Layer 3 of a small transformer language model trained on English Wikipedia (9 layers, counted from 0, width 96).
A neuron's activation on a vector x is SiLU(gate . x) times (in . x), where the dot is the dot product.
The model reads these tokens: "az" "ine" "." " On" " January" " " "13" "," " " "20" "16" "," " G" "ill" "es" " B" "ens" "im" "on" " join" "ed" " B" "ig" "l" "ari" " as" " a"

The vector x that enters this layer's MLP at each token. A number n stands for n times 0.024.
0 "az": 22 -9 -40 20 31 2 32 -27 -19 -1 23 -2 -5 58 -46 7 -4 22 -14 24 -14 39 -22 -19 71 16 29 -27 -13 8 18 -23 30 -26 -27 11 -20 -7 30 26 -11 -30 -12 -7 -43 -3 -4 46 -8 -4 -17 -53 38 -15 12 -13 24 -9 -46 9 -5 -35 -8 2 28 23 -34 11 -6 -41 -7 -4 6 14 25 -6 -6 14 -20 14 15 -46 9 -15 27 -11 -23 29 5 18 -19 43 -41 8 0 1
1 "ine": 42 13 -39 0 15 -20 53 -26 -24 -14 5 -28 -24 66 -28 12 -8 8 -33 2 -43 28 11 -25 5 -7 12 -22 19 18 -12 -51 13 1 -27 32 -37 -11 1 27 -13 7 11 3 -73 -17 0 46 -4 -10 20 -23 13 3 -11 1 0 2 -10 24 -2 -35 -27 -28 17 26 -27 34 5 -23 -25 -5 -35 63 22 -2 -14 3 -19 22 21 -21 10 1 25 -12 -1 -2 23 17 3 23 -38 3 12 -21
2 ".": 35 -9 -69 -29 -24 4 -16 -52 -23 -22 48 -25 -22 24 24 15 -5 -5 -28 30 -25 25 31 -1 13 -7 -12 -8 22 -17 -4 -52 3 23 -11 -2 12 9 -1 -11 -35 -12 -2 17 -47 -16 5 20 -10 -4 8 -5 12 8 -5 11 -4 4 10 5 -50 -47 -4 -24 -6 20 -38 0 15 -15 -2 18 36 25 2 -12 -32 -18 4 4 27 -20 16 -32 20 45 -4 -34 17 13 -38 40 4 16 21 4
3 " On": 4 11 -34 -32 7 14 26 -26 -30 6 33 -6 -9 15 16 10 -7 8 -10 7 -27 2 40 -16 34 -3 -19 2 29 -44 -16 -44 4 17 -20 -24 23 -30 28 0 8 -21 31 23 -65 28 -19 53 -45 -4 -2 -37 31 8 -3 3 -38 16 -43 38 -44 -4 -14 -35 30 2 -19 30 -22 -26 -16 -19 -10 -9 27 -18 8 -4 -18 20 -49 -13 34 -26 18 -9 7 -5 -5 34 -23 15 21 25 -3 6
4 " January": 32 13 -38 -16 13 22 35 -14 -14 -16 26 -4 16 -12 24 12 -19 9 -37 -10 -50 22 12 -4 -15 -14 31 -22 9 -50 -8 -26 5 32 1 4 -30 21 -38 -6 11 -19 -17 -7 -44 -13 -33 31 -43 8 -33 -39 19 20 -21 -17 -24 -16 -28 2 -41 -50 -3 -32 37 3 -20 13 -7 -30 8 -36 -2 4 -3 -34 8 -16 -24 -3 22 -13 45 19 1 -23 21 45 6 40 -9 19 41 -9 14 10
5 " ": 28 -15 -17 -7 3 24 15 -30 -51 -2 29 2 11 -19 28 -5 -43 34 -17 -8 -39 -3 7 -41 10 -22 20 -52 -8 -40 4 -19 -6 8 -18 -24 -45 47 -20 -22 -37 -14 -17 42 -13 6 -9 38 10 21 -30 1 -1 2 23 -28 27 -10 -46 11 -17 -37 1 2 7 43 7 20 -14 -23 6 -4 10 -18 22 5 2 -52 -22 -1 5 -15 43 4 -22 14 15 14 25 19 0 54 -16 -21 23 30
6 "13": 15 -21 -17 -8 2 22 38 -31 -9 -30 0 13 5 10 14 -1 -6 19 -40 6 -53 -5 36 -23 6 2 2 -42 -8 -35 -9 -74 4 45 -11 9 -58 18 -39 -9 -10 -24 -6 43 -37 12 7 32 9 16 -30 -30 33 13 -9 -37 -12 -40 -16 4 -1 -30 -2 -9 23 35 6 21 -29 -7 8 -4 -19 5 18 -1 19 -37 24 20 -2 -25 16 15 -16 1 46 30 3 38 17 45 -9 -15 35 -5
7 ",": 34 9 -73 -47 -19 -12 23 -27 -17 -27 8 -28 9 2 10 -8 -26 37 -33 3 -49 5 35 2 -2 -3 -2 -24 23 -26 -26 -35 -2 54 14 5 -21 29 -30 -14 -8 0 -37 23 -30 7 -12 14 -19 20 -12 -9 20 27 -19 19 -31 11 10 -4 -37 -52 17 -30 3 46 -31 6 20 -16 -6 2 36 -8 11 -5 -11 -18 -13 -2 25 -32 23 -19 12 2 37 -10 6 16 -15 31 -6 0 -9 8
8 " ": 30 11 -24 -6 7 0 24 -34 -39 14 26 -9 3 -15 15 2 -51 26 -11 12 -8 1 13 -41 15 -15 5 -52 -9 -37 -5 -20 -31 -8 -30 -31 -23 69 -31 -22 -16 -21 -14 57 -8 13 -20 26 13 8 -22 1 -2 -5 18 -12 17 0 -37 13 -26 -26 1 -21 1 44 3 0 -32 -28 -7 16 21 -4 20 -6 11 -46 -2 20 12 -20 35 -3 -25 37 18 7 13 0 -18 68 -7 -34 6 14
9 "20": 36 -8 -31 -22 13 -22 32 -21 2 -23 33 6 2 13 9 -14 -12 12 -18 29 -55 -10 55 -11 -19 22 11 -25 7 -40 -25 -52 -19 31 -29 -9 -31 14 -46 19 -22 -15 -15 23 -30 10 -29 34 31 19 -7 -9 23 8 -13 -45 10 -17 -28 -5 -18 -20 -17 5 10 29 -4 -1 -23 -9 13 -10 -6 6 28 -1 44 -42 28 5 -2 -30 50 16 -12 12 20 22 -35 31 4 41 8 28 22 -12
10 "16": 23 13 -15 -20 -12 -1 48 -15 -12 4 30 7 19 6 -12 3 -30 25 -27 17 -45 -5 53 -16 -7 11 7 -34 -11 -10 -20 -62 31 29 -38 9 -44 4 -48 5 -19 -22 6 26 -29 19 -19 22 -6 5 6 -27 18 -10 -7 25 -29 -31 21 28 -6 -66 -10 -16 5 30 -16 16 -14 -36 22 -16 -12 5 -12 -4 8 -27 35 3 33 -4 8 17 29 3 -5 44 -25 29 2 39 -33 -19 50 -12
11 ",": 33 17 -72 -45 -13 -27 17 -21 -22 -21 17 -32 -11 22 4 3 -27 42 -24 9 -34 0 35 8 4 11 1 -29 20 -15 -26 -48 6 32 -21 7 -23 18 -19 -5 -2 -5 -22 25 -23 11 -12 30 -8 12 -1 -15 8 11 -9 50 -33 33 33 13 -34 -44 14 -9 6 72 -29 8 -11 -23 -18 4 28 -7 22 -9 -22 -31 1 12 37 -14 35 -10 19 0 -2 1 8 13 -1 27 -4 -2 -12 -1
12 " G": 9 20 -60 -30 20 23 11 -38 -25 22 13 -35 3 47 -30 18 7 19 -17 -1 -35 17 22 -36 21 3 -10 -21 -17 -13 -29 -13 -14 -1 -60 0 -9 13 -9 8 8 -4 32 68 -46 16 -21 33 -13 30 -20 -12 1 29 -24 -14 -41 5 -7 36 -12 -31 -29 10 27 16 -16 37 -12 -12 -12 10 28 -1 14 -7 9 7 -17 52 -5 -7 18 10 27 33 -4 -21 -7 6 -10 6 19 24 -11 14
13 "ill": 13 22 -54 4 51 20 -30 -39 -34 1 8 -24 -3 39 -32 20 18 71 -48 -8 -34 34 -20 2 9 -1 29 8 0 -12 -6 9 -2 -14 -22 -11 -11 8 -4 29 29 1 5 12 -20 -14 -42 30 -12 25 -1 -23 15 -1 -56 -8 -16 0 -25 39 9 -25 -6 -3 13 18 -21 23 3 -2 -58 -14 -16 -15 5 -22 7 11 30 20 7 3 54 -23 48 -11 28 9 -16 9 1 6 23 19 22 0
14 "es": 32 -9 -21 -24 41 36 41 -44 -21 29 22 -26 -8 64 -3 68 -23 35 -33 1 -34 13 26 -42 30 18 8 -11 13 -15 6 -20 -3 8 -36 12 -41 -8 18 9 -10 -3 -17 28 -41 -1 -27 27 -11 -33 -12 -16 -22 9 -8 -3 29 19 19 13 18 -33 -5 19 41 51 -52 26 7 26 -26 -14 -21 1 10 9 2 24 6 32 -5 -25 37 -2 32 -14 -24 -13 -5 -2 -23 23 -10 -2 -1 2
15 " B": 19 -13 -51 -21 19 20 -10 -13 -50 29 23 10 -3 37 -26 20 24 29 -19 -24 -25 16 7 16 44 -18 -16 -21 -5 2 -14 -37 -8 13 -66 5 -14 18 -39 39 -7 -11 -14 43 -75 -22 -25 36 -7 6 -34 -14 -13 12 -7 -4 -17 12 -5 16 -7 -17 -38 -15 60 9 -25 11 15 -26 -31 -25 22 2 14 -7 16 27 -2 15 -2 0 11 -17 4 42 10 -11 15 0 -10 16 -5 -10 -24 2
16 "ens": 4 44 -5 -49 26 37 -29 -48 -47 18 13 -22 -10 24 -5 27 3 -14 -33 -12 -38 22 9 -33 8 -4 -6 -17 -29 19 8 -39 -2 9 8 -9 -23 1 -12 22 -6 7 -19 -15 -25 -2 -14 -3 -34 -7 -5 -30 32 -19 -12 -27 6 45 -5 11 17 -30 -33 20 57 8 -30 3 -10 20 -57 -52 -31 23 8 -20 27 31 22 40 -27 -50 9 -15 4 -7 14 -10 9 7 -12 19 21 -3 30 42
17 "im": 28 -5 -27 -6 22 14 -5 -3 -33 38 10 -30 -2 27 -36 31 -15 -2 -17 -12 -32 25 26 0 23 11 16 -15 19 -12 11 -7 34 -39 -29 -9 -3 5 0 27 -16 -8 -46 15 -13 -39 -17 0 12 -10 -30 37 41 8 -18 2 38 53 -27 27 2 -62 0 -46 11 -1 4 38 31 -37 -23 -21 -21 24 23 5 2 15 -12 2 46 -2 37 5 -2 -20 16 32 -17 12 -31 -1 -11 -32 42 39
18 "on": 51 15 -21 -8 39 -14 6 -39 -31 -14 10 -28 -12 71 -45 37 -29 6 -17 -11 -22 35 23 -20 15 -1 -25 -8 -13 -29 -20 -28 -3 -1 -60 15 -41 -3 -7 -8 -10 7 -31 21 -37 3 6 -5 -31 -17 27 23 7 20 -31 -12 7 17 -36 32 9 -37 14 -12 18 22 -23 19 -35 -37 -24 -3 -48 10 20 11 -12 30 -9 -10 10 -6 33 -28 31 -13 23 36 -14 19 -22 15 -27 -13 -6 -8
19 " join": 22 20 -11 -17 -18 11 28 -31 -31 -36 55 -6 11 56 6 -9 -26 6 -30 10 -32 -5 -4 -22 -2 16 -10 -11 16 -18 -6 -44 13 44 -45 -13 -38 23 4 19 -2 0 31 41 -43 -27 -7 14 -32 5 -11 -22 24 -7 -6 10 0 -8 -15 31 -21 -17 4 -24 50 -10 -34 36 4 -53 -24 -4 5 1 33 8 -26 -2 14 -3 25 12 67 -42 26 41 -7 20 -15 -3 -27 17 22 -17 10 6
20 "ed": 29 3 -24 1 -25 9 34 -34 -23 -27 38 -14 9 70 21 32 -34 -1 -6 13 -40 -9 24 -3 6 3 -37 -8 0 -12 -31 -53 -25 34 -23 -17 -12 -28 -6 13 2 -30 -4 19 -27 -7 -24 68 -9 -13 -13 -1 27 -27 -18 59 -13 0 24 26 -6 -45 18 -5 57 24 -43 12 -8 -11 -11 -23 -2 6 12 3 -3 -8 -15 -1 2 -4 15 -6 25 52 8 2 -15 11 0 54 12 13 6 16
21 " B": 18 -4 -53 -33 6 24 -8 -24 -46 35 20 9 -7 47 -12 20 18 21 -13 -24 -25 11 16 22 42 -13 -11 -18 0 -12 -25 -41 -15 14 -57 3 -13 25 -48 42 -1 -12 -3 47 -66 -13 -25 46 -10 1 -25 -14 -2 19 -3 -2 -20 3 4 25 -4 -22 -40 -17 57 3 -19 9 -1 -20 -20 -25 30 -8 19 -13 11 21 -1 13 -4 -1 14 -16 5 42 13 -18 13 5 -13 12 6 -6 -32 11
22 "ig": 32 37 -33 7 21 45 -13 -29 -8 34 -10 -24 32 52 -27 37 4 -2 -13 -38 -49 10 14 -6 -29 -18 -1 -31 18 6 -12 -28 -11 -6 -1 -16 -5 18 -9 50 -11 20 -18 -4 -18 -18 -18 33 -10 -36 -45 -30 30 27 19 -8 26 36 -6 40 -5 -23 16 21 35 7 -27 30 -6 -12 -43 -40 -25 41 5 -16 15 6 -11 15 34 -29 13 -15 24 -25 13 38 -19 19 -9 18 13 8 18 5
23 "l": 39 37 -29 32 42 -22 -1 -20 7 16 13 -18 -20 68 -26 26 -14 13 5 -48 -56 -15 -21 4 -12 -13 -2 -27 2 -42 -28 -17 48 -2 -5 16 -36 -2 1 21 -23 6 -23 30 -39 -8 -31 20 -49 -39 -25 -1 6 -1 -25 -24 13 15 5 1 -2 -58 23 3 -7 18 -44 -11 0 -14 -29 11 7 20 -8 -21 16 -18 39 11 -11 -12 7 5 15 -4 22 26 1 11 -11 34 8 -38 13 11
24 "ari": 10 -3 -7 -16 -1 -2 43 -8 -24 -4 -3 13 1 37 5 8 -23 46 -16 -22 -46 32 14 -14 -5 -13 -13 -47 -24 3 -11 -26 33 -15 -19 28 -47 18 14 5 -47 -2 -52 19 -46 -26 -14 -12 -21 -25 9 17 -5 19 7 -12 59 27 -16 -19 15 -32 -11 -46 8 -1 -52 54 0 -35 -21 31 4 25 23 -24 -9 0 32 3 41 -38 -2 -3 31 6 13 30 -12 24 -30 8 19 -43 7 11
25 " as": 25 8 -37 -20 -13 20 11 -48 -30 -4 18 -12 6 32 23 3 -36 2 -24 18 12 -11 5 -34 5 4 -18 6 20 -8 -3 -39 22 27 -28 13 -38 -10 8 1 -22 13 32 32 -76 -19 -21 27 29 0 -23 -26 36 -19 2 26 -28 69 8 42 -38 -47 11 29 18 12 -38 8 -18 -2 -5 -9 -18 -1 37 -15 -18 -7 -28 -6 0 11 16 -2 45 30 -16 -11 8 15 6 22 -4 -8 -24 24
26 " a": 25 4 -71 -7 -19 13 30 -45 -5 1 20 -27 30 11 7 -1 -11 27 -16 3 -28 6 40 -4 6 -2 -10 -17 13 -12 9 -45 -14 24 0 29 1 36 -8 30 -9 -18 19 8 -93 -5 -1 33 8 -9 6 -4 -1 -5 -4 5 -29 34 -24 24 -47 -36 -14 -25 8 8 -14 36 -26 -18 -18 25 -29 -8 16 -19 -12 32 -7 -11 -23 9 18 27 38 36 3 12 8 -13 -21 28 -7 5 -7 30

Each question shows the input weights of one neuron of the MLP. A number n stands for n times 0.0076.

n1 gate: -23 6 -25 -7 30 -19 -10 -12 19 4 -40 -7 -47 -37 -10 11 -23 -9 20 24 -32 11 -15 8 10 -3 12 -4 10 -28 20 -31 16 -45 18 5 -32 -29 -12 10 8 0 3 29 0 28 -23 4 -11 -17 9 -13 -25 -12 -5 -23 -11 -9 -22 -18 -9 -57 -25 12 1 8 31 15 19 -17 29 20 -15 6 -27 34 28 7 -38 -53 10 6 -15 11 -46 0 -26 11 3 45 9 13 -6 13 -63 46
n1 in: -25 -17 9 -10 0 -14 -16 -4 -33 -14 4 -31 -18 -36 -33 -37 24 13 47 4 -24 2 -31 -3 10 -4 -22 3 7 2 -6 18 -16 5 -2 -9 -4 32 20 13 -18 -19 14 20 9 -17 -5 30 -16 7 2 -43 4 -19 10 -39 10 29 10 19 -1 5 -13 -18 -20 -5 19 -38 6 9 -46 9 -39 7 -21 -40 28 -18 4 -18 6 -35 4 40 2 5 -14 38 22 -19 59 54 -13 0 7 12
Its two highest activations, in order, are on tokens 5 " ", 0 "az"

n118 gate: -26 -40 -31 30 5 -9 16 30 25 -12 45 30 9 -28 -6 -24 -18 -19 56 5 -4 16 13 17 -5 -14 20 -14 -16 -16 -27 24 -10 -19 39 -36 22 3 2 -40 -15 -12 33 16 -15 48 -14 1 -11 -28 9 27 10 6 13 -6 4 -7 49 -9 -2 -54 -21 9 10 -8 -9 -11 5 50 -2 4 -4 -27 -41 38 -14 41 25 29 45 6 36 3 20 4 -22 25 4 10 -8 -16 -5 28 5 -12
n118 in: -32 44 -51 -8 -26 12 17 -10 -46 6 -2 16 -20 -9 32 -13 20 -10 6 -16 15 -6 32 28 -25 -8 -61 53 -20 20 3 14 -24 11 -46 22 -12 -3 14 33 31 -1 -30 0 25 -3 4 14 -26 11 2 15 27 -50 -17 -9 7 -11 14 2 15 42 3 7 7 5 51 -8 -21 -12 17 8 -22 6 -30 -18 -13 -17 14 -23 22 6 -2 -35 30 -17 20 19 -1 -22 -2 23 -5 -8 -13 -7
Which token does this neuron like most? 0 "az"

n52 gate: 0 -21 5 -11 -16 -38 -6 34 15 4 12 14 21 -12 22 21 8 8 11 -34 0 18 28 -7 -56 -5 12 30 -5 20 46 -41 -19 14 1 -10 57 48 28 -4 1 -11 8 69 6 7 30 41 -26 -10 7 -33 -5 -38 45 -25 -11 52 31 -7 49 16 14 -5 5 2 -25 -41 22 -23 10 -17 -16 4 13 3 -20 40 3 -41 22 -49 -44 26 19 -4 12 -12 13 -36 9 -29 -9 -26 29 18
n52 in: -11 -16 -9 50 5 11 -30 1 4 -6 -12 26 19 1 59 38 10 -10 12 -9 11 -11 -17 45 -24 13 -10 19 26 -25 9 -38 -3 -7 22 16 -19 28 -7 -2 34 10 7 32 -24 14 -25 31 -17 27 11 -24 6 20 -31 32 23 23 -32 59 -4 -8 5 28 -38 21 20 19 -9 -33 52 -17 -45 3 -39 22 -20 -11 8 1 9 1 -43 -22 -3 -33 -21 -7 1 11 -20 -3 38 4 25 -7
Which token does this neuron like most? 0 "az"

n94 gate: -2 11 -20 2 -4 -7 12 17 -21 12 25 -14 -13 21 -14 18 18 25 16 -36 -6 -29 9 -10 2 -56 0 -16 -19 37 13 -8 8 -2 27 6 -33 -30 39 -23 -21 17 14 -10 -8 -30 13 -16 47 19 25 -34 -2 -11 13 7 25 -31 -30 -17 -46 20 -28 -5 -4 12 -27 -19 17 -13 30 20 15 -4 11 -16 -10 12 -35 -26 -9 51 7 33 -36 -33 4 8 9 43 8 11 -32 36 4 11
n94 in: -14 15 -35 -1 -1 -41 -19 16 -9 -10 16 24 8 -28 2 3 20 23 -18 -13 11 4 -25 -49 12 12 47 -2 36 -1 -11 35 15 -26 6 17 -47 8 -15 35 -23 21 -51 5 -26 19 -8 37 31 21 -9 16 -25 4 -9 -2 -42 -15 -8 -13 37 30 -19 -8 54 1 35 40 -4 20 20 1 -60 -4 35 7 -6 -9 -25 6 33 -6 12 -10 -12 -18 24 5 27 -34 20 8 -15 -8 3 3
Its two highest activations, in order, are on tokens 1 "ine", 5 " "

n49 gate: 6 30 11 -35 1 -18 -4 43 -18 30 25 -37 -4 -21 5 -10 48 16 4 1 -37 10 -13 30 -31 -12 -1 -1 -24 25 10 -13 -2 -4 -32 -17 -35 11 19 -22 11 -27 -6 0 30 33 7 -33 -15 -7 0 -21 30 20 -11 -14 -2 -25 0 23 17 -39 29 -59 -7 2 5 7 -8 7 27 36 28 22 -17 -22 -16 -15 9 -18 16 2 -18 49 23 7 -38 -33 -26 -16 19 -1 -4 -25 19 -28
n49 in: -25 -12 3 -25 4 1 23 12 -19 7 -15 -19 10 -10 21 12 65 15 -4 16 -33 -13 -24 0 -39 -51 7 -6 10 50 -26 -10 -8 32 -17 -19 42 -11 -3 17 15 2 -16 14 -12 21 -42 -30 5 -14 1 -38 28 -16 -9 9 52 7 10 -42 17 -39 -18 -12 2 -26 12 -24 0 -8 29 -12 -25 3 -28 8 24 -50 20 37 22 -4 15 9 -46 51 15 16 15 8 -26 -6 -37 18 -12 3
On which token does it fire most, and how strongly? 10 "16", at about 1.5

n9 gate: 10 -3 8 -25 34 -24 28 1 -14 -20 18 6 29 -23 31 -13 -18 -35 -33 12 11 3 0 -38 -28 -10 4 -19 2 -4 -12 -14 -17 -27 -11 3 30 40 25 13 -13 1 18 18 -28 35 -14 -40 -4 15 24 12 20 7 12 8 0 39 10 -14 -12 64 47 -25 -11 -6 -24 14 13 2 -36 26 -27 -14 10 -1 14 1 -13 -4 -21 -9 -39 -3 2 1 -2 4 -8 10 -6 -8 23 50 -48 17
n9 in: -13 -31 -20 -24 -38 -40 -33 -29 -1 29 -12 -27 -6 -18 -19 -2 -20 23 0 18 -3 10 -13 8 21 -15 -34 -9 -11 -26 -10 5 47 -26 13 17 -7 -11 -5 40 1 -12 11 15 -32 -10 13 -21 38 -26 23 37 21 -7 -15 19 -26 25 -58 -14 10 -1 0 -25 31 35 -4 -34 -8 31 -14 18 -8 -38 -20 -16 3 22 -14 -21 -24 3 16 -23 13 -7 -7 12 -12 -28 23 11 23 24 25 11
Its two highest activations, in order, are on tokens 26 " a", 3 " On"

n78 gate: -32 -8 19 30 -22 -9 30 -34 33 -22 -44 -7 10 -55 -19 -1 2 -11 20 -5 5 -43 27 5 -6 -16 -9 -39 -9 12 -35 -19 10 18 19 -16 39 -7 -21 8 17 -28 36 -11 -29 4 30 13 -22 21 -12 -16 17 -43 -39 -14 3 2 -24 -2 7 -14 -12 -18 31 11 -50 -6 33 -17 -1 12 -6 0 -40 14 24 -5 -5 -1 -12 36 16 -10 24 2 9 -3 25 -20 16 -29 -73 -11 20 -5
n78 in: -21 18 21 5 -14 9 0 -9 -52 18 -3 4 42 -9 -17 -33 47 39 22 55 -1 1 -14 -26 -18 -23 18 -12 -29 17 3 -25 1 7 -17 55 4 -31 8 -6 24 19 6 10 6 12 11 -6 30 -13 15 12 7 -29 5 -13 20 6 -33 26 -15 4 12 -4 4 1 -27 -14 9 1 -28 9 -22 0 35 44 19 8 -25 23 -14 -57 -17 -28 -26 -4 25 32 -4 -4 33 -15 15 38 13 37
Which token does this neuron like most? 6 "13"

n66 gate: -11 -22 -34 -24 20 -29 27 -8 -1 -10 -18 19 25 -6 33 6 5 -7 3 -46 -20 -26 -20 -28 -13 15 24 5 -6 10 22 -14 -10 8 -34 19 14 -4 17 -19 -10 -12 -1 -21 51 14 -41 -17 -43 -43 9 -30 -1 13 8 0 -22 -64 8 19 14 42 2 13 -30 -10 -15 12 11 -31 69 -24 61 -57 -4 19 8 3 5 11 5 -15 -13 15 -18 9 64 -4 -30 4 -24 -15 49 -10 -27 8
n66 in: -14 43 -27 29 -12 13 -1 -23 14 -3 -43 -6 -8 -29 -4 -44 -6 -8 8 33 -1 7 -13 -35 -14 -26 -1 -26 -8 -7 2 18 -6 -36 33 -6 -21 4 -59 -11 0 17 -33 -13 -26 17 17 -23 -17 23 -30 15 16 6 20 31 19 18 14 -21 -36 -30 -3 -32 40 4 -6 -15 5 3 -23 27 -39 7 14 -6 0 2 -14 -1 -39 -5 35 -20 -43 -6 26 -14 -25 -25 -37 11 -23 -13 3 17
Its two highest activations, in order, are on tokens 4 " January", 7 ","

n110 gate: 13 23 18 -6 -35 -21 11 -8 17 -4 -3 2 17 -21 18 23 0 -2 -50 8 39 1 -5 -11 -9 -9 12 47 -9 27 36 -25 -19 -7 -52 24 36 -16 6 8 1 -1 9 10 -20 26 0 -7 -1 -5 20 -2 -17 -21 -10 -17 -6 31 26 5 -3 -1 -43 49 6 14 3 12 30 28 -30 28 -27 23 -45 -6 1 -10 4 -41 -34 6 -32 20 36 -21 15 -5 8 1 -40 -18 -5 -52 -19 41
n110 in: -21 -46 -27 -29 -11 17 -9 -13 -2 -1 -20 36 14 34 -6 24 -32 26 9 23 -41 5 0 -27 -14 28 -2 1 -26 -5 2 43 20 20 -7 -51 11 35 20 14 25 7 -18 -17 -1 -3 -1 6 -39 -33 -27 -36 -22 -19 22 -10 -7 -25 11 -52 -3 -3 4 -47 -4 7 -11 -10 0 -4 8 -37 0 1 6 -13 17 10 -20 3 2 21 -16 -4 -17 -4 -6 2 -22 8 55 43 18 16 25 -45
Its two highest activations, in order, are on tokens 14 "es", 16 "ens"

n24 gate: -13 34 0 27 10 21 10 -17 -11 -6 13 -12 -25 26 -12 -30 -10 43 -10 17 20 11 -19 13 13 -13 -17 3 -8 50 -12 8 -1 -2 17 13 43 -28 -17 -5 -42 -10 6 32 9 0 -9 -19 25 -26 28 -2 -24 -1 -8 3 -33 17 5 -8 16 8 32 7 33 -9 -3 22 -31 8 -25 21 9 -16 39 7 -36 19 -32 2 21 34 16 7 -10 -28 13 -18 9 -14 5 33 17 10 36 -8
n24 in: 13 1 0 -9 11 18 10 33 6 14 -2 -41 -25 41 20 -5 -5 9 -24 -22 -12 49 -23 30 -6 -36 8 -7 43 35 11 -4 17 -15 -6 3 11 -11 25 -7 -19 3 24 -44 -12 11 -16 4 18 17 -7 22 23 16 -2 -6 -16 4 21 -23 -10 19 -6 11 -12 -16 -13 34 1 8 7 9 38 4 47 -36 -9 -16 -16 -20 4 -29 -13 -32 12 9 11 12 10 -6 -15 -23 9 9 1 -5
Its two highest activations, in order, are on tokens 13 "ill", 1 "ine"

n84 gate: 3 -10 -28 -19 24 3 -6 35 20 -2 -42 -8 -42 -7 13 14 5 -3 26 -6 21 -15 13 -9 19 19 -7 -23 10 -31 -13 -22 -4 -22 4 -23 1 -24 -20 -9 23 -19 -5 -11 -25 43 28 -3 -14 -1 4 21 -5 -1 -28 20 -22 10 -14 39 2 54 -31 -22 19 26 15 -46 -1 -9 39 18 8 8 27 -28 -1 -26 -10 -2 -6 19 60 -21 -9 -5 12 -34 -1 -46 34 -14 7 -53 -9 49
n84 in: 29 4 -21 -8 -24 8 14 -3 6 26 -25 29 -29 22 27 4 -4 -45 -38 15 -26 -3 -8 22 -39 -27 -23 25 -18 10 21 -11 -43 -40 -40 50 38 -51 -20 -6 -44 21 19 -2 -31 -26 7 -20 6 24 -28 -12 18 -19 59 26 -3 -31 1 -38 1 0 18 4 16 -9 56 -24 4 -6 -17 -23 -15 0 -42 -13 -13 -10 53 40 37 5 -3 -14 -2 8 8 18 39 31 -5 -6 12 -19 -9 -6
Which token does this neuron like most? 21 " B"

n2 gate: 49 33 29 -2 -19 28 20 -13 -25 6 -38 50 8 1 -21 -6 -3 -22 18 27 -4 -29 45 22 46 -26 -34 34 9 3 25 5 0 14 -19 -22 12 -1 -3 -7 -3 -65 20 -39 -19 8 -29 -13 -3 -19 -21 30 -18 -16 48 14 -17 -42 4 -51 -36 -7 -3 52 -22 -16 17 39 -6 -2 -3 -34 24 15 -63 -21 2 3 -4 -35 4 -11 0 -5 -16 37 -20 -32 6 39 -14 10 26 7 15 -74
n2 in: 23 -50 18 -23 4 -8 -1 -23 0 -22 28 -29 -30 -6 2 22 3 -32 3 -33 9 9 -6 -8 17 -33 16 37 -4 21 -27 -30 -20 -28 -26 1 15 5 12 -44 -6 -51 -11 27 20 -30 -9 10 -17 8 -19 -8 -9 2 16 -17 17 9 -3 25 -27 -21 7 -21 13 -8 13 -18 25 -11 22 73 -8 16 -5 -10 -4 6 -9 63 -8 20 25 -16 4 3 18 21 -9 -26 11 -11 -32 13 -24 36
Which token does this neuron like most? 2 "."

n102 gate: 18 7 -1 4 24 24 42 0 27 24 -17 -13 2 53 -21 7 -10 26 20 17 6 5 -10 -2 -29 35 -8 37 4 -16 23 -11 1 12 -35 22 15 14 21 6 32 -23 -3 45 66 -7 19 17 16 -44 0 30 -15 1 -15 10 7 18 6 -18 -13 -15 -1 -22 6 -8 10 -5 4 6 -16 20 -4 19 -1 8 8 -28 10 7 -15 59 -12 -57 -7 -36 51 -3 -7 0 -25 7 40 9 -19 6
n102 in: -16 6 -19 28 -23 -18 18 -25 0 -45 21 23 18 -17 -58 -10 -21 8 -21 16 -11 -17 -26 -3 1 -9 37 40 2 10 11 -14 28 20 12 7 16 -15 -18 -15 -40 23 34 14 -9 31 -9 15 -22 -2 7 12 5 -24 -16 5 -22 -35 14 -10 -1 -13 22 -21 -26 -3 0 35 -29 -28 -14 28 5 -37 -33 -43 -26 -29 11 14 -6 10 -37 5 0 -41 -7 -21 -9 -1 15 -11 -4 -17 8 -25
Its two highest activations, in order, are on tokens 23 "l", 16 "ens"

n100 gate: -21 -27 -10 13 38 17 11 -41 6 -41 -14 -39 -3 0 3 -44 25 -40 -27 -11 -9 -13 28 21 40 -55 5 -18 -1 -6 -9 74 30 -3 -18 -40 37 16 -43 -36 -8 5 -40 -23 7 -26 10 -23 9 18 2 7 -36 16 7 -12 -6 1 -2 -12 -19 5 34 -4 -23 -20 26 -10 -5 -12 -6 47 -14 -17 46 12 -7 45 -19 -16 29 -23 33 32 33 -5 7 -19 5 -15 -27 -14 -10 -18 -22 12
n100 in: -40 -1 39 26 -21 9 -17 -15 12 -33 17 17 30 -16 -26 0 2 -26 -37 32 28 -28 3 5 31 64 11 -37 13 -29 -29 26 28 -8 24 -14 10 7 -5 6 30 -17 4 16 3 31 -34 -1 -7 -7 0 35 5 8 1 16 11 27 -22 20 -2 -25 -34 -6 4 28 11 -24 -12 -8 -36 -15 -36 -26 -19 -29 -23 -35 -5 11 -40 -8 11 -27 -13 12 -21 11 -1 -26 -8 38 16 -11 9 21
On which token does it fire most, and how strongly? 1 "ine", at about 0.42

n30 gate: 3 -33 -8 -7 28 30 11 10 43 15 -9 15 -7 -8 -10 -6 -3 -30 21 -19 -41 -11 32 4 7 -10 -22 29 9 38 -13 -50 -21 2 -9 14 30 0 -17 -11 -40 7 2 -28 26 11 0 5 -12 -15 9 -8 32 -5 3 44 -13 25 5 34 12 12 7 -10 -3 -31 15 -17 -27 -30 10 -12 25 17 7 -17 -10 -33 4 9 6 -7 24 9 -20 26 -15 -1 8 17 -13 -15 46 36 -11 -13
n30 in: -4 19 -20 -19 -8 11 22 0 22 -4 -3 26 -50 -10 -26 -10 -2 -14 6 6 -29 30 -9 -7 -9 13 -3 -22 -11 9 63 -3 14 3 -21 41 28 31 -7 1 11 -5 9 1 -19 -10 34 27 -10 9 -35 15 -40 17 -14 -10 -16 19 -24 -3 28 12 6 9 -5 0 14 -28 -49 27 -20 19 -38 -21 11 -32 -8 -18 -6 -29 -6 19 26 -36 25 -11 -36 15 7 -10 -39 18 -36 10 38 -6
Which token does this neuron like most? 3 " On"